Layer 10 of a small transformer language model trained on English Wikipedia (14 layers, counted from 0, width 64).
A neuron adds its activation times its output weights to the MLP's output. To switch it off is to set its activation to zero at one token and run the rest of the model.

Output weights of the MLP neurons that the questions are about. A number n stands for (n - 128) times 0.0058.
n5: 136, 113, 119, 132, 107, 128, 78, 132, 134, 127, 140, 130, 167, 147, 114, 112, 139, 139, 156, 114, 114, 105, 108, 100, 112, 95, 110, 113, 128, 167, 113, 149, 145, 160, 163, 162, 115, 134, 128, 121, 127, 96, 142, 123, 103, 134, 152, 151, 115, 118, 128, 111, 140, 116, 116, 121, 129, 102, 121, 124, 157, 118, 130, 159
n50: 122, 120, 129, 100, 148, 124, 133, 143, 100, 95, 114, 138, 120, 120, 138, 112, 131, 111, 96, 139, 119, 127, 115, 101, 109, 149, 124, 119, 120, 149, 98, 135, 127, 130, 125, 159, 130, 120, 105, 137, 132, 116, 94, 112, 109, 109, 138, 120, 125, 112, 146, 163, 135, 126, 149, 120, 124, 134, 132, 145, 84, 134, 135, 113
n52: 127, 142, 143, 143, 114, 107, 126, 126, 126, 129, 142, 135, 106, 103, 175, 147, 126, 146, 102, 139, 88, 139, 147, 105, 133, 121, 136, 130, 154, 184, 213, 98, 123, 154, 167, 123, 157, 152, 140, 129, 112, 146, 157, 141, 153, 125, 155, 144, 127, 98, 121, 138, 128, 114, 144, 124, 128, 111, 118, 116, 91, 123, 119, 153
n59: 109, 145, 118, 114, 123, 127, 136, 80, 125, 145, 139, 161, 154, 164, 135, 142, 106, 131, 141, 137, 123, 151, 82, 104, 150, 156, 119, 101, 134, 129, 133, 136, 130, 121, 102, 153, 108, 147, 105, 113, 130, 125, 136, 122, 132, 144, 96, 105, 103, 141, 114, 143, 107, 107, 139, 98, 134, 146, 116, 103, 114, 133, 137, 113
n62: 142, 117, 129, 106, 134, 146, 134, 130, 140, 134, 126, 116, 128, 117, 155, 156, 116, 138, 136, 127, 104, 139, 113, 102, 123, 120, 140, 122, 103, 120, 225, 141, 126, 119, 135, 119, 136, 128, 149, 144, 134, 133, 156, 138, 128, 143, 137, 112, 137, 114, 109, 128, 129, 133, 151, 113, 124, 122, 134, 153, 124, 109, 163, 129
n68: 149, 152, 100, 131, 129, 144, 119, 121, 139, 138, 128, 121, 147, 115, 118, 139, 135, 100, 120, 140, 162, 152, 150, 148, 130, 147, 150, 112, 128, 89, 154, 133, 145, 101, 116, 150, 133, 136, 103, 111, 111, 140, 143, 118, 132, 94, 115, 118, 120, 116, 128, 139, 127, 128, 141, 125, 107, 104, 122, 168, 114, 116, 103, 121
n72: 122, 142, 129, 122, 112, 130, 138, 117, 119, 93, 121, 118, 128, 120, 126, 139, 162, 141, 125, 151, 100, 123, 152, 143, 137, 100, 100, 146, 137, 155, 127, 109, 131, 139, 152, 164, 96, 147, 138, 110, 172, 123, 125, 143, 124, 164, 140, 138, 118, 116, 144, 134, 120, 132, 136, 129, 122, 138, 121, 130, 131, 131, 119, 123
n95: 164, 123, 92, 162, 122, 114, 110, 132, 168, 149, 117, 122, 126, 114, 130, 143, 119, 145, 139, 137, 136, 117, 111, 120, 107, 181, 111, 99, 136, 117, 137, 103, 125, 142, 127, 152, 125, 111, 119, 103, 108, 109, 108, 141, 137, 109, 106, 136, 117, 134, 141, 127, 102, 150, 137, 125, 135, 162, 131, 117, 112, 140, 163, 123
n137: 96, 101, 95, 129, 135, 104, 142, 129, 111, 134, 146, 124, 147, 142, 128, 109, 143, 116, 125, 105, 100, 119, 134, 111, 119, 107, 163, 131, 93, 111, 103, 142, 146, 122, 106, 136, 142, 116, 124, 119, 127, 159, 120, 138, 125, 113, 118, 104, 161, 153, 146, 148, 137, 139, 132, 91, 100, 104, 137, 141, 131, 111, 131, 97
n151: 147, 125, 147, 154, 130, 142, 109, 113, 135, 163, 126, 155, 135, 118, 68, 129, 99, 121, 149, 133, 108, 126, 130, 116, 125, 121, 136, 142, 123, 110, 143, 145, 105, 128, 124, 150, 161, 119, 96, 115, 109, 103, 121, 129, 126, 144, 122, 116, 143, 113, 140, 149, 132, 155, 121, 150, 108, 112, 120, 138, 133, 114, 125, 132
n162: 150, 107, 132, 124, 130, 135, 124, 122, 117, 130, 109, 158, 146, 152, 111, 118, 104, 129, 147, 127, 138, 131, 99, 123, 134, 130, 132, 106, 102, 119, 138, 154, 152, 133, 127, 90, 128, 117, 121, 158, 137, 121, 119, 131, 159, 118, 112, 122, 114, 131, 117, 173, 153, 147, 140, 134, 118, 126, 116, 107, 138, 134, 127, 142
n190: 151, 130, 149, 118, 140, 115, 152, 118, 106, 128, 114, 118, 101, 153, 144, 142, 156, 126, 116, 143, 98, 134, 124, 141, 142, 134, 99, 133, 114, 130, 249, 125, 125, 119, 96, 115, 114, 121, 154, 133, 122, 122, 137, 144, 122, 121, 142, 151, 135, 159, 132, 139, 140, 139, 132, 108, 140, 134, 113, 123, 129, 136, 106, 131

Each question names a token from some text and the token that comes next. It shows the activations a of the neurons there, in the order above. A number n stands for (n - 128) times 0.12.

Then comes g, the gradient of the next token's log-probability with respect to the MLP's output, scaled to length 1. A neuron's effect is roughly proportional to its activation times (output weights . g). A number n stands for (n - 128) times 0.0039.

"s,", then " in"
a: 112, 120, 128, 129, 138, 130, 128, 126, 135, 129, 129, 131
g: 157, 124, 118, 177, 142, 145, 108, 141, 119, 141, 76, 147, 122, 192, 84, 189, 77, 75, 189, 116, 123, 132, 123, 171, 99, 73, 153, 135, 104, 84, 150, 108, 165, 88, 93, 90, 103, 134, 103, 119, 137, 93, 69, 145, 148, 136, 96, 103, 119, 144, 125, 189, 108, 149, 143, 172, 88, 129, 117, 79, 149, 164, 165, 103
Which neuron, switched off, lowers the next token's probability most? n5

" spe", then "ed"
a: 131, 86, 129, 126, 128, 131, 130, 123, 133, 151, 128, 133
g: 173, 117, 110, 114, 109, 129, 150, 166, 125, 147, 141, 192, 125, 160, 99, 132, 183, 141, 135, 108, 96, 147, 107, 98, 102, 126, 151, 98, 158, 80, 98, 110, 135, 76, 27, 120, 89, 139, 132, 171, 152, 196, 152, 122, 108, 144, 145, 165, 120, 79, 107, 94, 105, 74, 164, 102, 163, 91, 126, 119, 127, 130, 186, 95
Which neuron, switched off, raises the next token's probability most? n151

"'s", then " third"
a: 128, 120, 131, 126, 147, 130, 128, 127, 127, 128, 130, 134
g: 173, 76, 142, 161, 84, 148, 120, 136, 122, 144, 152, 122, 118, 150, 175, 118, 177, 119, 158, 93, 149, 109, 97, 108, 103, 158, 98, 106, 96, 105, 130, 139, 111, 161, 167, 154, 68, 81, 118, 179, 141, 143, 156, 142, 117, 121, 135, 112, 182, 195, 76, 70, 96, 115, 162, 115, 80, 78, 109, 150, 190, 90, 125, 95
Which neuron, switched off, lowers the next token's probability most? n62

" into", then " the"
a: 129, 127, 139, 129, 156, 128, 128, 127, 146, 133, 131, 128
g: 71, 161, 102, 171, 189, 126, 163, 174, 157, 149, 145, 96, 161, 139, 179, 136, 127, 158, 165, 139, 98, 107, 104, 137, 108, 84, 108, 70, 88, 182, 114, 83, 158, 127, 117, 124, 184, 118, 109, 111, 147, 145, 111, 160, 114, 139, 176, 159, 172, 106, 94, 171, 116, 105, 133, 81, 189, 120, 100, 143, 83, 155, 167, 141
Which neuron, switched off, lowers the next token's probability most? n62

"ee", then "v"
a: 129, 125, 129, 129, 128, 131, 106, 130, 121, 132, 129, 128
g: 150, 134, 139, 126, 145, 163, 162, 78, 176, 130, 166, 93, 133, 103, 139, 179, 158, 60, 84, 121, 128, 108, 84, 226, 137, 68, 141, 172, 178, 134, 96, 140, 101, 92, 138, 157, 128, 80, 91, 123, 115, 120, 191, 104, 107, 104, 141, 144, 109, 121, 137, 119, 114, 186, 156, 96, 148, 132, 89, 154, 108, 107, 112, 132
Which neuron, switched off, lowers the next token's probability most? n68

".", then "\n"
a: 128, 129, 252, 130, 127, 129, 130, 133, 102, 128, 124, 131
g: 93, 154, 133, 199, 128, 146, 136, 155, 126, 126, 144, 126, 120, 148, 104, 195, 86, 110, 183, 102, 146, 115, 131, 116, 84, 177, 184, 130, 120, 114, 132, 127, 118, 126, 104, 179, 124, 131, 137, 117, 172, 95, 51, 160, 176, 140, 183, 168, 116, 137, 121, 133, 107, 113, 205, 175, 132, 199, 96, 94, 125, 150, 114, 122
Which neuron, switched off, lowers the next token's probability most? n137

" 2003", then " K"
a: 128, 126, 124, 127, 132, 132, 128, 129, 128, 128, 127, 127
g: 152, 112, 127, 113, 130, 84, 137, 114, 91, 86, 112, 135, 154, 120, 189, 138, 153, 176, 171, 88, 73, 106, 108, 86, 131, 135, 91, 68, 180, 181, 155, 128, 122, 108, 132, 76, 105, 101, 134, 45, 122, 101, 98, 124, 124, 84, 57, 128, 97, 123, 143, 93, 97, 106, 141, 144, 148, 187, 113, 116, 88, 156, 124, 113
Which neuron, switched off, raises the next token's probability most? n68

"cl", then "ones"
a: 128, 125, 127, 124, 127, 128, 127, 129, 128, 129, 128, 126
g: 127, 61, 124, 130, 153, 176, 161, 183, 113, 143, 90, 142, 128, 102, 126, 119, 100, 154, 66, 162, 148, 84, 151, 142, 89, 140, 102, 140, 155, 129, 146, 187, 173, 152, 100, 193, 175, 78, 98, 92, 88, 79, 130, 87, 106, 142, 93, 143, 187, 120, 123, 156, 120, 152, 79, 89, 107, 150, 100, 127, 123, 92, 122, 151
Which neuron, switched off, lowers the next token's probability most? n59

" n", then "ine"
a: 125, 130, 130, 118, 129, 125, 128, 124, 128, 128, 129, 131
g: 153, 139, 100, 123, 128, 158, 165, 140, 112, 135, 167, 114, 154, 87, 160, 116, 154, 164, 102, 105, 176, 101, 157, 132, 105, 67, 137, 126, 70, 81, 131, 133, 130, 139, 123, 119, 92, 187, 145, 121, 185, 128, 118, 117, 73, 183, 76, 133, 158, 139, 114, 110, 179, 173, 126, 165, 65, 112, 112, 140, 198, 114, 185, 166
Which two neurons, each switched off alone, lower its probability most, in order? n59, n95

" other", then " e"
a: 127, 124, 126, 127, 138, 125, 127, 130, 127, 144, 130, 128
g: 119, 92, 181, 173, 90, 150, 178, 105, 90, 133, 76, 178, 53, 63, 149, 106, 148, 141, 94, 49, 119, 215, 98, 68, 94, 151, 161, 153, 142, 129, 131, 100, 96, 103, 114, 113, 125, 134, 131, 134, 127, 140, 140, 97, 131, 146, 137, 132, 136, 115, 93, 122, 123, 177, 125, 126, 110, 132, 124, 153, 144, 138, 168, 86
Which two neurons, each switched off alone, lower its probability most, in order? n62, n151

" New", then " J"
a: 128, 129, 127, 123, 134, 130, 128, 128, 126, 127, 129, 126
g: 206, 125, 149, 147, 101, 178, 75, 128, 102, 88, 132, 136, 73, 150, 158, 153, 108, 152, 147, 142, 133, 141, 139, 124, 160, 145, 94, 132, 166, 125, 153, 176, 136, 104, 109, 91, 59, 75, 128, 154, 110, 147, 120, 89, 120, 79, 71, 149, 105, 63, 151, 163, 75, 86, 159, 93, 173, 123, 113, 139, 141, 92, 118, 104
Which neuron, switched off, raises the next token's probability most? n59

" by", then " his"
a: 128, 128, 252, 129, 147, 130, 129, 130, 102, 138, 129, 128
g: 145, 181, 143, 75, 101, 101, 128, 84, 141, 155, 119, 119, 173, 128, 163, 131, 114, 150, 209, 177, 150, 153, 130, 133, 120, 113, 87, 174, 97, 86, 132, 110, 112, 144, 119, 84, 175, 159, 99, 99, 134, 81, 169, 150, 157, 226, 158, 137, 135, 137, 76, 126, 128, 132, 143, 128, 170, 73, 175, 144, 131, 131, 109, 131
Which neuron, switched off, lowers the next token's probability most? n52

"ing", then " cent"
a: 130, 122, 128, 123, 136, 130, 128, 127, 126, 133, 128, 131
g: 150, 126, 111, 140, 132, 138, 113, 111, 120, 92, 115, 69, 124, 107, 79, 145, 163, 134, 124, 90, 157, 40, 152, 150, 168, 124, 138, 165, 105, 125, 145, 124, 133, 126, 107, 133, 96, 158, 160, 143, 93, 158, 164, 64, 51, 119, 227, 112, 137, 177, 195, 87, 125, 137, 101, 119, 88, 141, 149, 131, 143, 114, 110, 135
Which neuron, switched off, lowers the next token's probability most? n59

"4", then " season."
a: 127, 125, 129, 131, 136, 138, 129, 128, 128, 129, 128, 127
g: 115, 121, 123, 164, 104, 156, 75, 131, 142, 171, 140, 126, 131, 80, 84, 176, 86, 139, 170, 146, 149, 114, 162, 171, 124, 115, 53, 126, 150, 105, 98, 160, 222, 111, 138, 129, 126, 148, 113, 126, 95, 102, 176, 99, 113, 118, 78, 140, 139, 175, 156, 95, 110, 132, 175, 92, 88, 132, 197, 168, 108, 143, 131, 103
Which neuron, switched off, lowers the next token's probability most? n68

"ish", then "."
a: 129, 127, 138, 131, 151, 128, 129, 127, 129, 129, 129, 129
g: 206, 109, 82, 136, 115, 183, 90, 128, 167, 108, 64, 129, 149, 73, 55, 181, 114, 159, 173, 142, 115, 169, 138, 119, 121, 166, 89, 149, 104, 91, 114, 140, 193, 71, 129, 114, 143, 124, 110, 77, 145, 105, 122, 93, 163, 108, 79, 143, 141, 111, 119, 107, 100, 135, 127, 139, 113, 107, 145, 151, 101, 162, 125, 163
Which neuron, switched off, lowers the next token's probability most? n62

"-", then " 197"
a: 132, 129, 132, 129, 130, 126, 127, 127, 145, 129, 127, 132
g: 95, 142, 136, 84, 100, 124, 136, 124, 187, 147, 120, 70, 193, 149, 123, 145, 101, 159, 118, 100, 131, 92, 67, 113, 92, 120, 121, 91, 123, 60, 120, 147, 134, 134, 152, 89, 152, 133, 120, 146, 122, 131, 154, 157, 135, 123, 146, 87, 117, 166, 159, 130, 152, 223, 149, 91, 116, 117, 135, 182, 53, 167, 104, 174
Which neuron, switched off, lowers the next token's probability most? n137

" not", then " fin"
a: 126, 122, 129, 131, 134, 124, 129, 124, 123, 150, 135, 129
g: 84, 150, 93, 76, 151, 89, 127, 113, 160, 144, 137, 126, 133, 124, 94, 112, 125, 168, 97, 155, 138, 111, 137, 136, 117, 135, 162, 145, 99, 187, 139, 84, 62, 193, 189, 185, 102, 127, 163, 126, 107, 180, 135, 80, 117, 121, 62, 112, 132, 112, 130, 75, 159, 119, 110, 127, 126, 92, 121, 91, 164, 53, 122, 104
Which neuron, switched off, raises the next token's probability most? n162

" last", then " l"
a: 132, 116, 133, 139, 171, 124, 129, 131, 128, 147, 125, 129
g: 123, 97, 128, 101, 101, 154, 148, 101, 124, 137, 69, 139, 74, 77, 102, 181, 153, 94, 62, 84, 77, 192, 145, 152, 189, 157, 150, 130, 66, 144, 135, 170, 79, 158, 109, 126, 85, 82, 153, 114, 91, 160, 102, 104, 99, 128, 160, 130, 132, 142, 135, 111, 154, 147, 86, 144, 172, 140, 99, 109, 162, 145, 124, 131
Which neuron, switched off, raises the next token's probability most? n59